Layer 2 of a small transformer language model trained on English Wikipedia (11 layers, counted from 0, width 96).
Take only the direct path to the model's output, skipping the later layers: a vector added to the residual stream pushes a token's score in proportion to its dot product with that token's output vector.

Output vectors of the tokens that the questions are about. A number n stands for n times 0.012.
"is": 10 -22 32 62 3 -38 -15 -18 23 13 7 -44 62 30 11 0 30 9 -16 -43 35 -29 -2 29 -22 -35 -25 46 9 -12 -17 -14 4 7 -2 -16 -10 40 -46 -35 51 36 2 -39 27 -33 18 55 10 17 16 14 5 -22 -52 7 -5 -9 -11 -34 9 11 -13 28 24 -21 -27 30 45 -10 -45 -15 30 5 -38 20 19 5 -28 -19 -9 -2 -18 12 0 -49 32 8 -26 -14 -24 -2 9 17 -3 5
"_": 10 9 10 26 16 -5 -42 20 25 81 -27 -4 -26 16 -50 40 7 59 -56 -25 -4 2 -15 -19 -28 -30 -33 13 12 46 32 -29 -52 -8 10 -4 7 18 8 37 -77 55 28 -24 -34 26 -21 6 6 9 -29 45 1 -11 -8 -27 -44 15 23 7 0 27 4 2 10 -32 -52 79 6 34 7 24 -56 -7 -26 -32 7 -35 28 4 -24 -29 2 4 -3 -7 -19 9 7 35 14 -4 -2 -2 21 8
"ran": 12 50 32 -6 2 26 20 6 -57 5 -5 13 -23 -25 -23 -14 -5 -31 -4 28 -42 -29 28 15 -26 1 20 30 14 13 18 -25 -32 1 -32 18 -3 30 -34 -7 -28 4 13 -10 -22 21 -41 55 0 20 15 -18 -3 -8 41 4 -29 33 -11 -74 23 -7 -29 53 -29 -11 -51 -7 24 -13 14 40 10 21 -3 -7 -3 -7 -40 29 8 -30 -7 21 -45 37 66 36 24 2 3 -1 -41 47 -38 -3
"(": 11 -3 -10 11 41 19 -11 -22 -15 40 2 -12 -16 -4 19 4 4 26 -35 24 3 13 -76 21 2 -64 13 -5 44 0 11 -19 -9 -16 57 14 53 27 -6 17 -17 44 36 8 -13 -29 15 -21 10 -20 -46 0 31 -8 8 -41 -57 -37 10 -16 -30 30 -32 -7 -8 -58 -15 32 -11 -14 59 0 0 30 -19 -31 -36 -13 -22 9 10 -41 1 9 9 -20 0 5 9 35 26 50 18 11 10 -5
"oc": -8 -43 30 11 6 23 -28 -3 0 11 -4 -31 -48 17 4 -14 38 13 3 20 -35 -73 21 -5 30 -45 17 8 46 -37 -25 -3 -11 8 -44 -9 16 -10 -11 7 -28 33 -11 50 -21 -23 39 24 9 54 -23 -40 -11 20 -34 -15 -40 13 -6 -13 40 26 25 -19 17 41 16 -22 -23 30 10 -67 -5 3 47 10 18 38 -13 -28 3 -47 5 5 11 -29 10 24 -7 -8 -6 24 -18 27 44 -2
"==": 15 24 -25 -12 -1 10 -6 44 -54 8 -36 35 39 5 11 -45 -32 -17 -1 -5 35 -40 2 -65 38 39 -85 -18 34 -28 11 -17 20 -13 -22 -19 -13 51 -57 59 -44 -20 18 -21 51 38 -25 -37 -8 27 42 -12 13 -30 41 -37 -17 -19 -1 -23 22 -13 -14 -4 30 16 -9 -20 -65 70 12 -15 31 42 14 19 -29 -30 -5 -17 0 -28 36 9 0 23 27 -8 -7 68 40 37 4 -2 -20 -17
"ce": 12 30 -87 78 -11 -36 -52 3 -3 7 14 12 -16 -55 -39 0 22 35 -13 0 46 -2 1 32 -9 -75 45 41 37 57 19 3 -34 3 -4 24 -30 57 4 -23 77 -38 1 -8 -2 -18 28 -28 -20 -29 36 6 -8 -4 16 -32 12 3 50 20 13 -58 16 0 11 -38 -37 -49 23 4 21 -26 -12 32 19 18 28 -44 2 -37 -61 25 4 -8 24 -10 -41 -16 12 61 15 -45 -30 36 3 -7
"ard": -4 33 42 20 10 -47 -38 24 10 -63 -40 -40 -26 68 -74 -6 -24 -15 17 22 54 -22 32 11 -2 14 10 -49 19 26 1 12 -70 12 -40 30 15 7 44 -21 12 11 27 10 -16 -17 3 11 1 -63 20 2 2 -8 -46 5 3 -13 6 21 -32 48 -23 43 8 22 -79 75 -52 -7 -13 43 -17 15 10 -3 33 -25 -8 4 -27 -24 19 19 -1 49 8 -2 -11 -24 11 -18 7 40 -11 1
"ro": -5 -29 44 20 30 26 4 41 -21 36 -7 -49 -9 21 -44 -19 -35 -7 0 -23 14 -34 19 21 -40 -27 13 36 32 -41 59 7 -1 42 5 -29 9 -45 1 11 15 9 14 56 -38 -17 -46 -36 0 -33 24 45 -11 -14 14 -6 7 15 -3 -65 4 -6 -5 28 -18 26 -25 -33 21 44 44 10 36 8 10 19 -34 -16 -36 -16 -32 -54 -6 11 0 41 10 -16 41 -40 -7 -3 3 29 6 1
"ric": 59 -41 28 65 19 -31 -17 16 -64 55 30 50 -7 -14 -2 6 18 47 7 7 -64 -65 -22 9 -26 9 -34 -31 76 -36 40 27 -35 -6 -73 13 23 32 -31 60 -21 12 7 41 6 19 -32 -8 -10 7 36 16 -11 9 69 23 7 11 -36 -59 24 -7 -15 -16 5 -41 -28 -3 22 37 4 10 -19 -51 -39 -34 -10 -37 11 -31 0 -38 -14 21 -58 55 15 40 17 -26 6 -3 -58 66 2 7
"est": -14 40 33 67 -24 25 -45 -22 18 -44 1 -28 -4 32 -29 57 -7 -8 -3 41 47 34 16 -5 -60 1 -39 16 -12 2 1 12 -21 -7 -3 -4 -13 23 -21 1 -49 -5 -31 -5 -23 2 26 -15 -13 26 10 30 -21 5 -10 20 -8 50 -48 14 10 18 22 33 8 19 -45 -13 -12 4 -13 -19 41 -35 -16 23 20 64 -41 -10 19 -60 -18 11 24 30 -1 -21 73 -25 -53 -52 2 24 -10 -11
"ie": -24 24 -37 1 -39 41 9 12 56 -58 -13 1 32 25 -45 3 -16 43 -57 13 -9 -8 10 26 41 -44 41 32 -5 -25 -3 3 8 -9 4 33 64 -28 12 5 -11 15 -6 -60 -6 -51 15 26 16 -52 42 -19 33 8 -6 25 -2 -17 -6 5 24 6 17 49 0 -17 31 -9 -5 -30 10 -44 -21 -23 60 -37 -15 11 -25 -39 -38 -8 37 47 -77 20 -7 20 34 -16 -46 21 -34 45 -27 19
"ion": 31 14 14 23 -32 -11 -43 -21 -9 -38 15 -7 29 -9 -16 35 -30 33 34 7 -17 3 21 31 17 40 5 -4 96 3 -38 -64 -40 -21 27 9 46 21 3 23 15 30 37 8 -12 71 -53 -37 -6 -9 6 -33 -13 -38 7 29 10 -7 14 8 56 -9 -26 17 27 -20 -63 -9 1 1 -3 -52 7 28 -23 -24 -19 -5 13 -38 -11 57 29 -13 -9 -26 -27 -14 13 -10 -74 20 11 28 -29 -8
"N": -14 22 -49 26 35 -10 17 11 4 22 -20 56 -27 10 1 43 -5 1 -45 6 -14 -16 -37 11 28 9 -9 -8 -18 24 9 -27 34 1 7 -30 40 29 -12 -40 -18 30 20 22 -28 -32 -12 -52 -3 20 26 52 -10 -18 11 1 -33 46 -22 50 -19 -16 -8 39 -8 -14 -4 29 -42 26 33 -25 -4 -4 28 1 30 -58 -1 35 -18 -15 -45 -15 -18 -32 -6 10 7 -6 -22 12 -42 14 27 13
"ul": 27 -35 19 0 -5 -22 -8 6 6 -52 25 -12 4 31 -40 33 13 -38 15 -32 -3 -29 8 -46 -12 -17 -20 33 12 -33 -35 -61 -16 -32 20 35 -36 68 36 33 -35 -1 -1 54 37 11 19 2 -5 -14 48 34 -18 -24 -7 1 -17 28 -7 -40 -18 -31 -2 4 12 4 32 67 -12 10 12 40 -21 45 3 -67 12 -21 -16 -1 1 25 28 -2 4 19 -44 1 0 -6 0 -9 -34 40 2 18
"ov": -3 -6 -31 15 8 -38 10 44 34 -28 -10 -7 -51 11 19 13 9 19 -41 9 -6 -55 30 6 27 -54 6 -24 58 -6 5 6 -52 -10 -10 -29 10 7 67 -30 16 41 -4 11 34 26 -10 -25 1 -2 -37 -18 -7 48 -26 -6 9 18 23 -24 51 23 36 19 17 -39 16 -43 -51 -23 11 9 -49 13 -23 31 -22 -13 -32 8 -18 20 31 55 -1 -22 -18 0 -10 -30 6 14 -19 38 2 22
"ian": 59 6 21 40 -17 29 -39 -39 1 -32 7 44 -9 23 -4 -10 -42 -2 4 12 -55 -38 13 46 23 -20 20 18 -23 -45 4 -23 -9 58 -44 -11 33 6 21 5 -42 9 14 -24 -6 0 -13 36 4 -11 15 81 -5 26 -15 36 -14 -46 -19 -45 44 32 -59 26 2 15 15 19 16 0 9 -46 -47 6 23 -7 3 -33 -38 -34 -5 -2 68 -25 -25 0 35 14 -30 8 14 52 -58 30 -31 -5
"a": -15 -9 45 -10 32 -1 10 -7 3 -22 -32 -17 37 -10 -4 -21 33 14 -5 -13 34 -20 -15 -35 20 -19 -8 15 -25 -36 14 30 -17 -7 36 6 8 -7 13 -35 0 -31 -15 -22 8 -17 7 33 13 4 22 -21 -16 -21 -10 29 15 -50 15 -41 28 -9 -26 -1 -15 12 54 -21 15 -21 10 -5 -34 -42 32 -21 42 34 -18 23 1 17 22 16 6 31 -15 -19 -3 -9 -33 29 22 15 22 -1
"ost": 10 24 4 -4 -35 -66 6 7 27 -10 -13 -44 18 28 -43 18 -5 21 17 39 -38 -82 21 23 -14 20 -27 22 10 -27 2 25 -40 -15 -47 3 26 0 58 3 -1 51 0 25 -17 9 15 37 -1 25 29 5 -24 -32 41 -17 -41 -21 -42 27 -10 92 -28 -6 18 18 2 -44 -32 27 16 -2 -30 -21 -52 -7 12 5 2 -16 -30 -7 49 12 -3 45 21 1 -17 0 -20 -24 -45 35 60 -9
"ant": 5 -18 56 35 33 -6 13 -28 41 -6 15 -18 29 -43 -33 41 14 16 39 34 18 -50 -41 48 35 6 21 42 6 -19 -20 -38 -19 16 -17 51 53 50 -24 -28 -13 -33 -26 30 1 29 22 -41 -5 -31 -44 36 3 50 -12 57 -12 -12 -22 11 22 20 -14 31 2 -3 -28 -49 -60 48 3 3 -6 -9 -38 -39 32 42 -29 -2 -19 -27 -12 -58 -56 4 12 25 -16 -7 -47 -17 -31 44 -15 -4
"ct": 38 -7 8 28 23 -13 -35 -51 4 24 13 22 24 -37 -8 11 -47 -37 -10 32 3 0 36 58 -18 -3 12 -4 20 53 14 -5 -41 8 12 22 -50 71 14 -19 18 -5 14 -47 -28 25 -45 5 -12 1 11 -36 -22 21 20 -81 6 -7 -18 -18 9 68 -26 24 14 -6 -75 23 18 -6 30 -22 9 -13 -6 0 82 -25 36 -49 -18 -91 -14 22 51 -14 -13 -13 -45 37 6 5 40 32 -4 -34
"z": 1 3 -38 37 28 -31 1 18 -32 -20 -21 -35 -54 -11 -45 11 16 12 -7 -1 -3 14 -37 18 -14 -1 24 28 33 -6 -1 69 45 8 12 -28 13 -12 13 -25 11 19 26 26 1 -23 4 -46 -7 -6 -11 9 -23 -5 27 7 10 -9 35 -9 55 -7 6 46 1 3 -58 20 -13 -22 -6 17 -11 27 -33 -39 28 -8 41 -10 -41 5 -48 35 44 15 5 6 -42 -4 -51 -63 39 11 15 19
"ort": -20 25 27 -3 -61 -15 9 10 -18 3 0 -24 29 9 -2 58 -15 -39 3 25 -4 -56 41 4 38 -1 -16 8 29 -42 -16 18 -46 -52 -21 50 -6 19 17 5 28 18 -30 11 -42 17 -5 51 1 -17 -8 31 -2 3 2 0 -43 43 21 20 24 -24 -44 9 19 17 -8 -1 -16 28 -12 48 5 16 -47 -43 27 -57 -6 -18 -49 -46 -16 -12 43 14 17 3 37 -37 -19 55 -2 43 -16 0
"t": -23 -3 -21 -39 31 -41 37 -42 -32 -14 22 -11 22 -21 -3 -10 -16 -51 48 34 10 -27 3 5 -26 -13 -17 36 42 35 21 20 -9 31 -23 37 -43 23 43 -22 24 -20 -27 10 -39 31 -3 -35 8 24 2 -26 1 -21 20 19 -34 50 19 6 21 -32 14 18 11 -4 21 -17 33 -51 -43 -28 -76 22 -10 37 23 35 39 1 -22 -35 -9 15 -38 49 -13 8 -2 5 -2 1 14 -5 13 9
"ic": 41 -43 30 32 9 -19 -39 -41 20 12 44 -3 6 -1 30 38 -38 13 14 -15 -26 -41 -16 16 13 -30 5 13 25 -42 -10 11 -4 -54 -51 -9 0 -45 -10 26 58 -23 -13 -4 32 0 10 33 6 15 54 12 2 9 -25 53 -32 -24 -33 -31 37 -5 3 7 21 15 7 -35 -3 9 -14 18 19 15 -38 -39 -16 31 -16 0 5 -68 0 52 -4 7 -58 -1 14 36 -12 11 24 13 4 1
"gh": 3 -18 -40 7 31 7 19 -6 -24 30 -41 27 31 -29 -37 -43 74 -23 -37 -3 -56 -40 -71 35 -16 -2 16 -29 27 62 25 1 26 0 -30 15 -42 77 0 5 9 60 -56 -45 -42 6 53 34 -24 -9 16 -21 21 26 29 1 -15 7 37 -38 -9 20 -1 55 20 30 12 -14 6 36 -3 -35 -9 30 -30 1 -36 -1 40 -53 -52 -63 11 18 0 47 16 13 1 -38 26 -42 0 67 -67 26
"il": -16 -40 32 4 -20 -18 30 -21 31 -37 24 -28 66 -1 -53 -27 21 3 -31 -38 -3 16 -21 -24 21 -13 25 0 -30 11 -26 -60 -49 14 -1 -6 -16 39 10 -3 4 2 -26 3 42 17 -12 23 -17 -5 39 2 10 20 14 18 -58 3 4 3 42 14 37 43 -19 -24 6 12 28 49 -29 47 29 26 0 -41 -4 4 -37 -19 -26 -46 -13 41 2 -1 19 8 -22 -7 6 5 -3 21 9 -12
"k": 22 -26 10 23 -52 -19 -32 13 24 -41 -42 -15 6 -4 -13 10 2 -53 30 36 -35 -39 16 17 -2 -9 21 9 64 51 -34 27 32 -4 -15 -34 -14 34 43 -41 13 29 17 -1 4 -29 36 -59 -8 -4 27 15 1 8 0 -3 -13 -40 39 -52 39 45 -1 -21 -27 -6 21 -19 -5 -7 -10 31 -14 11 9 0 -9 14 41 6 -34 32 -29 -32 20 -21 9 -12 -9 -16 -10 -24 56 -8 22 15
"'s": -16 -4 -18 47 -14 -5 37 49 -13 -19 -4 29 -23 12 -3 -17 -3 2 -45 17 -7 24 -39 30 37 12 38 -46 -6 -21 -1 -5 37 -37 -8 43 36 -9 23 -21 28 25 37 -43 -31 1 43 3 0 -18 21 22 11 1 5 9 21 -23 -10 -11 -9 32 -40 5 17 0 6 4 -7 -6 -22 -15 -33 15 -27 15 -14 19 -5 -37 -50 -41 -26 0 7 52 2 6 -4 7 29 -6 -38 10 -24 -7
"ame": 31 58 -19 7 -7 6 -42 -10 65 4 -23 -27 31 20 -17 31 30 -9 10 10 23 -23 7 94 25 -87 -28 9 31 -13 17 43 -40 -39 8 -31 -34 23 -16 9 26 30 -13 -47 -34 -9 -18 3 -5 -35 19 1 15 50 9 -6 43 -55 43 45 36 -17 -46 35 4 27 -68 -11 -39 -38 5 -24 -1 3 -46 -81 -22 27 -25 31 -30 26 -23 22 -39 33 -30 8 1 -58 89 37 -48 59 23 -13

Each question shows what one neuron of this layer's MLP adds at an activation of 1. A number n stands for n times 0.0035.

n200: -4 -15 25 -19 13 -6 16 28 16 -17 13 -16 3 -37 25 -11 27 8 -18 8 -3 -8 2 14 -6 -2 -10 7 4 19 9 -4 5 11 -4 -26 -3 -8 40 25 -9 -2 -4 4 -17 -5 -16 20 -31 -8 24 45 -39 10 6 -2 17 38 8 7 -36 25 22 23 -24 35 -1 -19 15 29 -28 10 -12 2 -9 25 10 0 -32 2 -52 17 -22 -19 15 -1 3 -33 7 -16 -14 -17 15 -54 -7 -1
Which of these tokens does it push up most? "ro"

n3: -15 -27 -4 27 44 14 -37 -3 25 -17 27 -5 14 -8 36 -23 26 -23 14 17 25 5 18 -41 -1 -4 -3 2 43 22 11 39 33 3 2 21 13 -39 -2 -18 7 21 -7 -81 -15 15 3 -43 -4 -3 16 17 -21 -18 -15 -27 -23 15 13 3 15 0 1 13 -18 -4 -9 1 5 0 -51 27 20 21 27 1 -14 5 -1 -33 0 11 40 -24 -24 13 6 11 -6 -8 -9 -44 -12 -20 -19 11
Which of these tokens does it push up most? "k"

n166: -43 -11 -12 18 65 -44 -17 2 -17 13 -5 -9 -21 10 -16 3 -7 -30 -24 -6 -16 22 17 -2 -34 -7 43 13 21 -27 22 20 -5 3 5 8 23 -41 -3 19 4 -19 7 13 35 10 -47 -28 22 -2 8 14 -7 -13 -15 11 6 -1 -5 -19 -20 -12 -7 34 -12 -28 -9 10 34 -18 3 -3 -7 -11 11 24 25 10 -12 14 -2 -11 -18 -29 2 60 15 19 12 28 -22 15 27 11 -14 -8
Which two tokens does it push up most, strongest first? "ro", "z"

n63: -16 -24 -34 25 -14 33 -42 -19 -41 -30 -16 -27 -42 18 -8 -11 65 34 -17 59 5 -27 -14 21 -38 -25 3 -3 -9 -3 -18 18 12 32 26 4 24 -32 34 -14 1 5 22 -12 20 -4 54 -20 32 -9 -25 -14 -35 5 17 -15 -8 -41 10 39 -36 39 -15 -9 -10 -24 7 19 5 -6 -15 1 42 20 -10 -45 -25 -2 13 -13 20 -4 2 -9 -8 -36 42 -24 8 53 15 -4 20 29 3 28
Which two tokens does it push up most, strongest first? "(", "z"

n151: 12 -27 9 47 -7 -9 -3 5 8 -13 15 -25 11 7 4 17 -5 16 23 3 20 -6 -41 7 -14 32 -13 -5 16 21 1 -9 21 -25 13 -2 -9 16 20 -30 25 3 -23 -27 0 -13 6 -19 21 24 -27 -9 -22 17 -38 -4 -3 5 -48 4 6 -7 -10 40 17 4 -11 40 8 1 -11 -2 -10 -5 5 1 4 -6 30 -4 -10 10 11 19 -17 -1 -8 -5 -1 13 38 6 -24 -41 -16 -41
Which of these tokens does it push up most? "is"

n229: -5 16 -2 11 20 30 25 -6 -35 17 28 6 -19 2 12 -6 8 5 52 17 -12 -26 11 -18 -7 -30 -20 20 4 18 -9 -22 2 12 -26 -26 -11 -18 13 -42 8 -11 13 18 -13 45 -26 5 -13 -16 -17 -21 24 -36 34 -3 -2 -4 -19 -8 7 -8 -3 6 8 10 37 40 -25 -13 -2 19 32 -6 0 15 19 20 35 -8 1 -11 0 -26 16 10 16 15 -8 -18 -18 -16 -2 -62 7 -8
Which two tokens does it push up most, strongest first? "t", "ran"

n231: -8 -16 -19 -10 19 -21 -23 -13 -18 6 21 -33 -11 7 5 12 10 8 7 -6 -6 10 26 -28 -12 32 -46 45 -21 15 -8 -40 17 1 10 11 10 -5 -15 32 -22 30 17 6 -25 -10 38 12 -25 17 -33 -7 28 3 3 -47 11 -6 -19 -15 -3 -6 -5 1 3 60 -33 28 12 -5 -24 -10 38 10 2 11 10 -32 19 -18 -50 6 -6 -15 14 0 30 28 -2 -20 0 6 4 27 2 21
Pushed down most: "ov"

n215: -35 1 -22 25 -27 29 19 -53 0 5 9 5 13 3 -4 42 -26 27 7 -51 24 -23 25 17 2 45 -18 -2 -15 -15 -34 -5 -1 -4 -55 -43 3 -20 46 -4 -21 23 -32 -46 -10 17 -11 29 15 21 27 34 -10 9 -15 10 24 13 37 -4 27 -15 -16 -13 -1 -31 13 20 0 -8 25 4 36 -14 4 -27 15 -3 26 -29 3 3 -15 -5 14 -16 -36 -15 57 -4 -35 -8 -34 -20 2 25
Pushed down most: "("

n78: 15 -6 8 -22 -1 -8 -1 58 -46 -12 -22 10 -23 -14 -31 -13 22 5 39 3 3 -14 -27 -6 11 13 42 -8 -12 35 -20 22 -13 -22 -23 23 -11 29 -2 -4 -23 -11 15 21 34 -26 7 10 -22 21 -6 -11 30 8 -32 -11 18 -24 -9 12 7 14 39 -5 -1 -1 -17 23 -37 1 -18 32 8 -15 -4 6 28 13 18 -10 3 -34 -4 8 13 17 9 -13 -12 -26 -13 -4 -5 6 -30 -2
Which of these tokens does it push up most? "ard"

n175: -29 -7 -19 -5 25 -31 -16 -9 2 3 -12 -14 12 7 -29 0 -14 -25 16 -31 24 -43 -35 27 6 29 -32 46 9 1 24 39 8 -8 -2 -16 43 0 -30 -14 -28 -4 0 20 5 -43 23 32 -2 8 45 10 35 21 -18 -11 4 16 5 -27 -6 6 -17 -4 -22 -20 26 -8 14 0 -8 19 30 -12 16 8 23 1 -15 -4 -13 -29 -24 -4 12 -10 21 49 -9 -8 16 16 -21 -13 41 -12
Pushed down most: "ion"

n244: -42 50 -29 10 12 -2 12 8 8 3 22 15 13 22 -41 -25 -3 -28 -31 -21 1 -20 4 17 7 -6 -4 11 -8 10 3 28 -8 20 -10 42 3 -2 -8 17 -13 -12 11 -25 -9 14 -35 19 -8 24 -16 25 7 -26 -39 3 20 -18 -31 31 -1 -4 18 13 -11 10 1 5 -21 -26 -10 11 -33 -2 21 10 2 5 1 3 17 19 -2 8 11 -19 25 27 30 -15 -7 4 -11 -9 -34 -10
Which of these tokens does it push up most? "ie"

n89: 8 -13 3 -49 -22 -4 -1 7 40 9 -4 -17 17 -7 -21 -22 -27 19 -7 -25 27 -5 -23 -35 -29 60 34 -19 4 -15 31 17 -5 -7 6 11 -16 9 -10 20 30 6 8 -2 -13 29 -28 20 -27 -10 11 -14 15 21 13 18 12 58 8 -13 3 7 25 -18 -15 -42 2 -42 -40 2 13 20 19 2 -24 -32 -16 -7 -30 -5 29 5 -4 9 -6 12 24 -14 16 -2 17 -8 -6 -17 4 0
Pushed down most: "ian"

n44: 10 20 16 -5 12 32 -3 17 -11 16 -41 16 22 -22 -5 -5 -12 -17 45 -34 -20 1 -28 -3 9 -32 7 -38 -10 1 23 7 15 -1 -1 -2 -30 15 -7 -10 35 8 21 2 -3 -33 -29 -31 -30 -47 11 -7 36 27 6 -6 -2 -27 5 10 -9 5 -7 0 2 -5 -16 17 -21 8 -19 34 9 -23 12 -17 7 31 -11 15 10 6 2 25 -11 71 -13 25 -13 -18 -12 13 -23 -17 7 7
Which two tokens does it push up most, strongest first? "ame", "ard"

n172: -34 -18 10 -1 16 -30 -17 3 -30 -38 5 -22 30 16 -23 -27 17 5 11 -1 21 -1 33 26 -20 23 -23 -25 3 16 31 14 -1 -35 -3 42 -19 -3 -7 9 -11 -16 13 -3 0 30 -7 12 5 4 0 -4 13 -8 15 13 -2 -20 47 37 -12 38 27 -18 -11 15 34 -26 -2 28 -16 -2 -6 -23 4 0 -7 9 10 17 -18 -47 16 8 16 -15 15 -14 -11 -29 -9 -3 -5 -20 19 -27
Which of these tokens does it push up most? "ost"

n38: 13 -9 -4 8 30 8 -15 -1 0 17 -11 15 30 -34 -15 -48 -10 -8 36 -8 15 -7 37 18 -31 -22 -8 -27 42 44 2 7 15 8 -22 -6 -34 -17 46 -21 -16 1 -26 6 21 34 -13 -20 40 -3 -24 -49 52 -36 5 22 -6 -3 -15 4 10 -3 -2 10 2 53 21 -1 24 -22 -10 0 -8 -18 25 2 22 -35 -10 5 -16 -23 -5 -24 -10 3 -3 -35 -9 21 13 17 31 -31 -17 12
Which two tokens does it push up most, strongest first? "t", "ct"

n76: -4 43 20 17 -11 58 -5 -10 -1 -13 -11 14 -6 0 -7 3 21 -42 -12 13 -20 -40 16 7 2 -7 16 -7 -5 4 -5 -30 18 -10 21 -3 6 -1 -21 -22 -33 -16 -56 31 31 35 11 12 2 -8 -9 -14 50 -13 4 -5 -11 9 22 39 18 -14 -16 -7 -8 12 -28 7 -45 17 -28 -2 -41 10 5 11 -9 5 10 12 -4 -4 -16 -7 -14 -8 -19 14 18 -6 -50 7 9 1 34 44
Which of these tokens does it push up most? "ant"

n201: 7 1 15 35 -7 3 29 4 20 -36 -1 -40 -23 -11 -31 43 -39 -1 -12 -61 -12 11 -19 -29 -6 -13 0 19 -26 0 -6 -4 -20 35 9 32 -2 -6 -38 2 11 25 16 -7 37 -20 15 -16 -9 12 0 6 19 10 -12 21 -2 14 -8 -27 -2 -19 13 18 38 42 -21 18 -18 -7 21 -12 28 -6 27 11 -13 -24 -8 8 27 -27 -62 18 29 5 -15 6 20 10 -41 -38 43 15 -31 -1
Which of these tokens does it push up most? "est"

n174: 31 10 14 21 36 12 -7 -21 -20 16 17 8 -3 25 -8 17 5 6 -27 -5 -29 -13 -18 -12 25 5 14 33 15 -47 11 22 -2 3 -13 -8 0 -37 0 18 -21 -16 12 -6 -23 -28 18 6 -21 -47 0 -30 -5 -28 4 -6 -4 -22 21 -2 6 5 -19 7 18 -14 -16 16 -10 8 18 -11 10 23 8 -8 -4 -4 -9 -24 -14 40 2 -21 22 22 -10 -17 3 28 -3 9 9 -26 32 -8
Which of these tokens does it push up most? "("

n228: -28 5 34 3 -25 -4 0 10 42 -9 1 46 -11 36 4 -1 16 -28 6 -2 27 -34 15 1 -19 -24 22 27 -12 11 -35 -14 -24 -9 26 33 11 4 47 -6 -13 40 -34 -10 -30 -16 -18 -6 -31 29 -25 20 -21 11 7 -14 -16 -5 19 -21 -38 6 3 29 21 -3 20 10 15 -10 26 -16 -38 -4 2 14 -23 43 -16 4 15 -11 -23 -27 -46 -23 48 -24 2 -26 -23 3 43 -6 31 2
Which of these tokens does it push up most? "k"

n7: 31 -23 20 -5 -23 -1 18 21 -14 -13 57 18 11 10 -4 42 -7 6 18 -26 1 13 8 9 0 -13 27 -7 -2 10 22 -1 29 -9 -5 24 -17 -61 -5 -16 -9 -13 41 -13 7 -24 -22 -6 -30 2 -14 1 -10 10 10 -42 12 -15 -11 -18 14 7 12 8 47 12 -15 14 -44 28 -28 20 -10 2 -4 9 -26 34 -3 16 -3 -34 1 -12 5 -3 -50 5 17 -8 -7 24 -10 -2 0 -4
Pushed down most: "gh"

n118: -26 -25 15 57 41 -31 35 7 -12 -6 -19 -16 -16 -3 -21 7 -11 9 -13 -8 36 -11 -2 -25 62 -51 -3 -9 -11 7 -20 -9 -34 -6 -7 10 26 -4 2 -7 24 -17 20 -39 -17 -29 -5 13 12 6 -8 7 -2 -10 -10 4 -8 11 -13 -9 24 21 45 -25 24 -19 25 9 49 26 -22 43 7 -35 0 -12 15 7 -29 9 18 12 -20 -2 -5 14 13 6 8 -8 25 3 -19 16 -38 -14
Pushed down most: "ion"

n213: 10 9 5 -10 19 0 2 14 -57 -4 7 14 16 10 -18 -34 4 -26 -22 18 19 37 -18 -20 -23 -16 19 -12 34 -14 10 -10 5 11 6 1 16 2 1 -24 0 5 7 -16 26 7 34 4 17 15 -6 -25 16 19 -6 37 -26 -14 -28 -14 -20 13 -3 30 -13 1 -29 22 31 -7 10 10 -11 11 -21 -10 -43 21 44 7 -40 -30 -1 12 -13 -4 -16 -12 -5 11 23 -21 5 7 22 -22
Pushed down most: "ort"

n182: -16 25 -45 -21 19 32 -14 -8 18 -2 5 -35 5 -25 -6 44 -1 -9 3 8 7 21 14 2 6 4 -31 11 -17 -17 -8 17 17 18 5 -9 -21 14 30 23 -24 17 27 -13 20 16 18 -47 -12 -18 37 -33 -14 19 18 43 21 -23 7 15 -9 -28 -28 -6 -32 -9 22 28 -1 -18 7 21 15 6 -1 -22 1 4 -33 -30 -35 28 -22 9 -20 38 3 -13 -39 -2 27 10 4 -4 33 -36
Which of these tokens does it push up most? "ame"

n192: 13 6 3 5 22 -4 -4 -11 35 22 40 22 9 -8 7 -26 -46 21 -20 6 -9 -5 -2 44 -12 -20 25 21 -26 -14 6 -17 14 10 -5 -23 3 -20 -19 -19 -18 2 21 -4 8 -5 -24 32 -5 -46 -8 1 -2 2 0 19 6 -13 -27 1 29 -4 31 -12 -18 4 12 4 -3 47 -11 -9 -23 8 -9 -4 22 -1 -10 -16 1 -1 -3 -10 -22 35 17 -24 -8 2 30 19 -8 -18 29 -19
Which of these tokens does it push up most? "ian"

n239: -4 -28 41 8 -15 9 32 19 -22 19 -11 0 -3 -4 -17 9 33 25 17 17 13 25 29 -20 18 32 -16 -5 3 -18 -15 -10 14 -61 -2 -25 -15 1 -19 10 -13 -22 13 -12 14 16 18 22 31 -25 23 16 -7 -10 -13 17 5 -33 -24 -5 18 -61 -13 -6 -9 -10 -26 4 14 34 -1 29 4 -16 4 -30 10 -14 0 -4 -11 13 24 12 -9 -52 13 -8 -16 -16 32 16 -6 -1 18 0
Pushed down most: "t"

n60: 22 13 23 -44 -2 -9 15 9 2 15 16 -29 2 16 18 0 26 -6 13 18 -34 -21 14 -62 -2 25 -10 19 23 -24 15 -1 -31 -34 -8 -9 0 13 14 -34 11 38 9 -10 23 -28 15 0 8 9 -21 37 -15 1 -17 30 -32 -23 -21 10 -21 0 29 9 3 -23 19 -8 -3 4 -6 5 -19 -24 -27 15 -19 -2 14 4 -11 -23 19 23 14 12 25 -6 18 -5 -4 18 -21 10 -1 -16
Pushed down most: "ce"

n210: 19 4 -13 16 16 -14 -7 -20 -5 25 -16 5 9 -15 -11 38 3 -7 12 28 11 -18 15 -4 5 -19 17 7 1 -40 -12 -15 46 30 -14 -3 -30 7 -50 40 51 13 -2 8 3 1 30 -4 15 -17 -40 -39 -11 10 35 14 -20 -10 -48 -34 29 -44 3 24 -2 38 17 -1 9 -11 -35 2 23 16 15 -19 31 -11 -26 13 -14 -30 -12 0 22 -19 1 15 25 15 -11 3 30 -28 -64 -3
Which of these tokens does it push up most? "ic"

n247: -30 -6 -3 -17 22 -14 -12 9 21 6 -10 -47 32 -8 48 3 16 -21 -3 -2 2 44 4 -3 12 -2 0 47 -9 -44 -2 -5 10 4 -12 -10 -29 36 -17 -20 -16 5 10 -22 -6 4 -11 17 -11 -42 25 -21 -18 -7 7 1 17 -27 -30 38 -21 -14 28 -33 29 0 12 6 -9 -13 5 3 -32 -21 -39 19 5 20 -9 14 -11 -2 6 2 -2 9 70 -25 5 30 -8 9 39 8 -21 -9
Which of these tokens does it push up most? "is"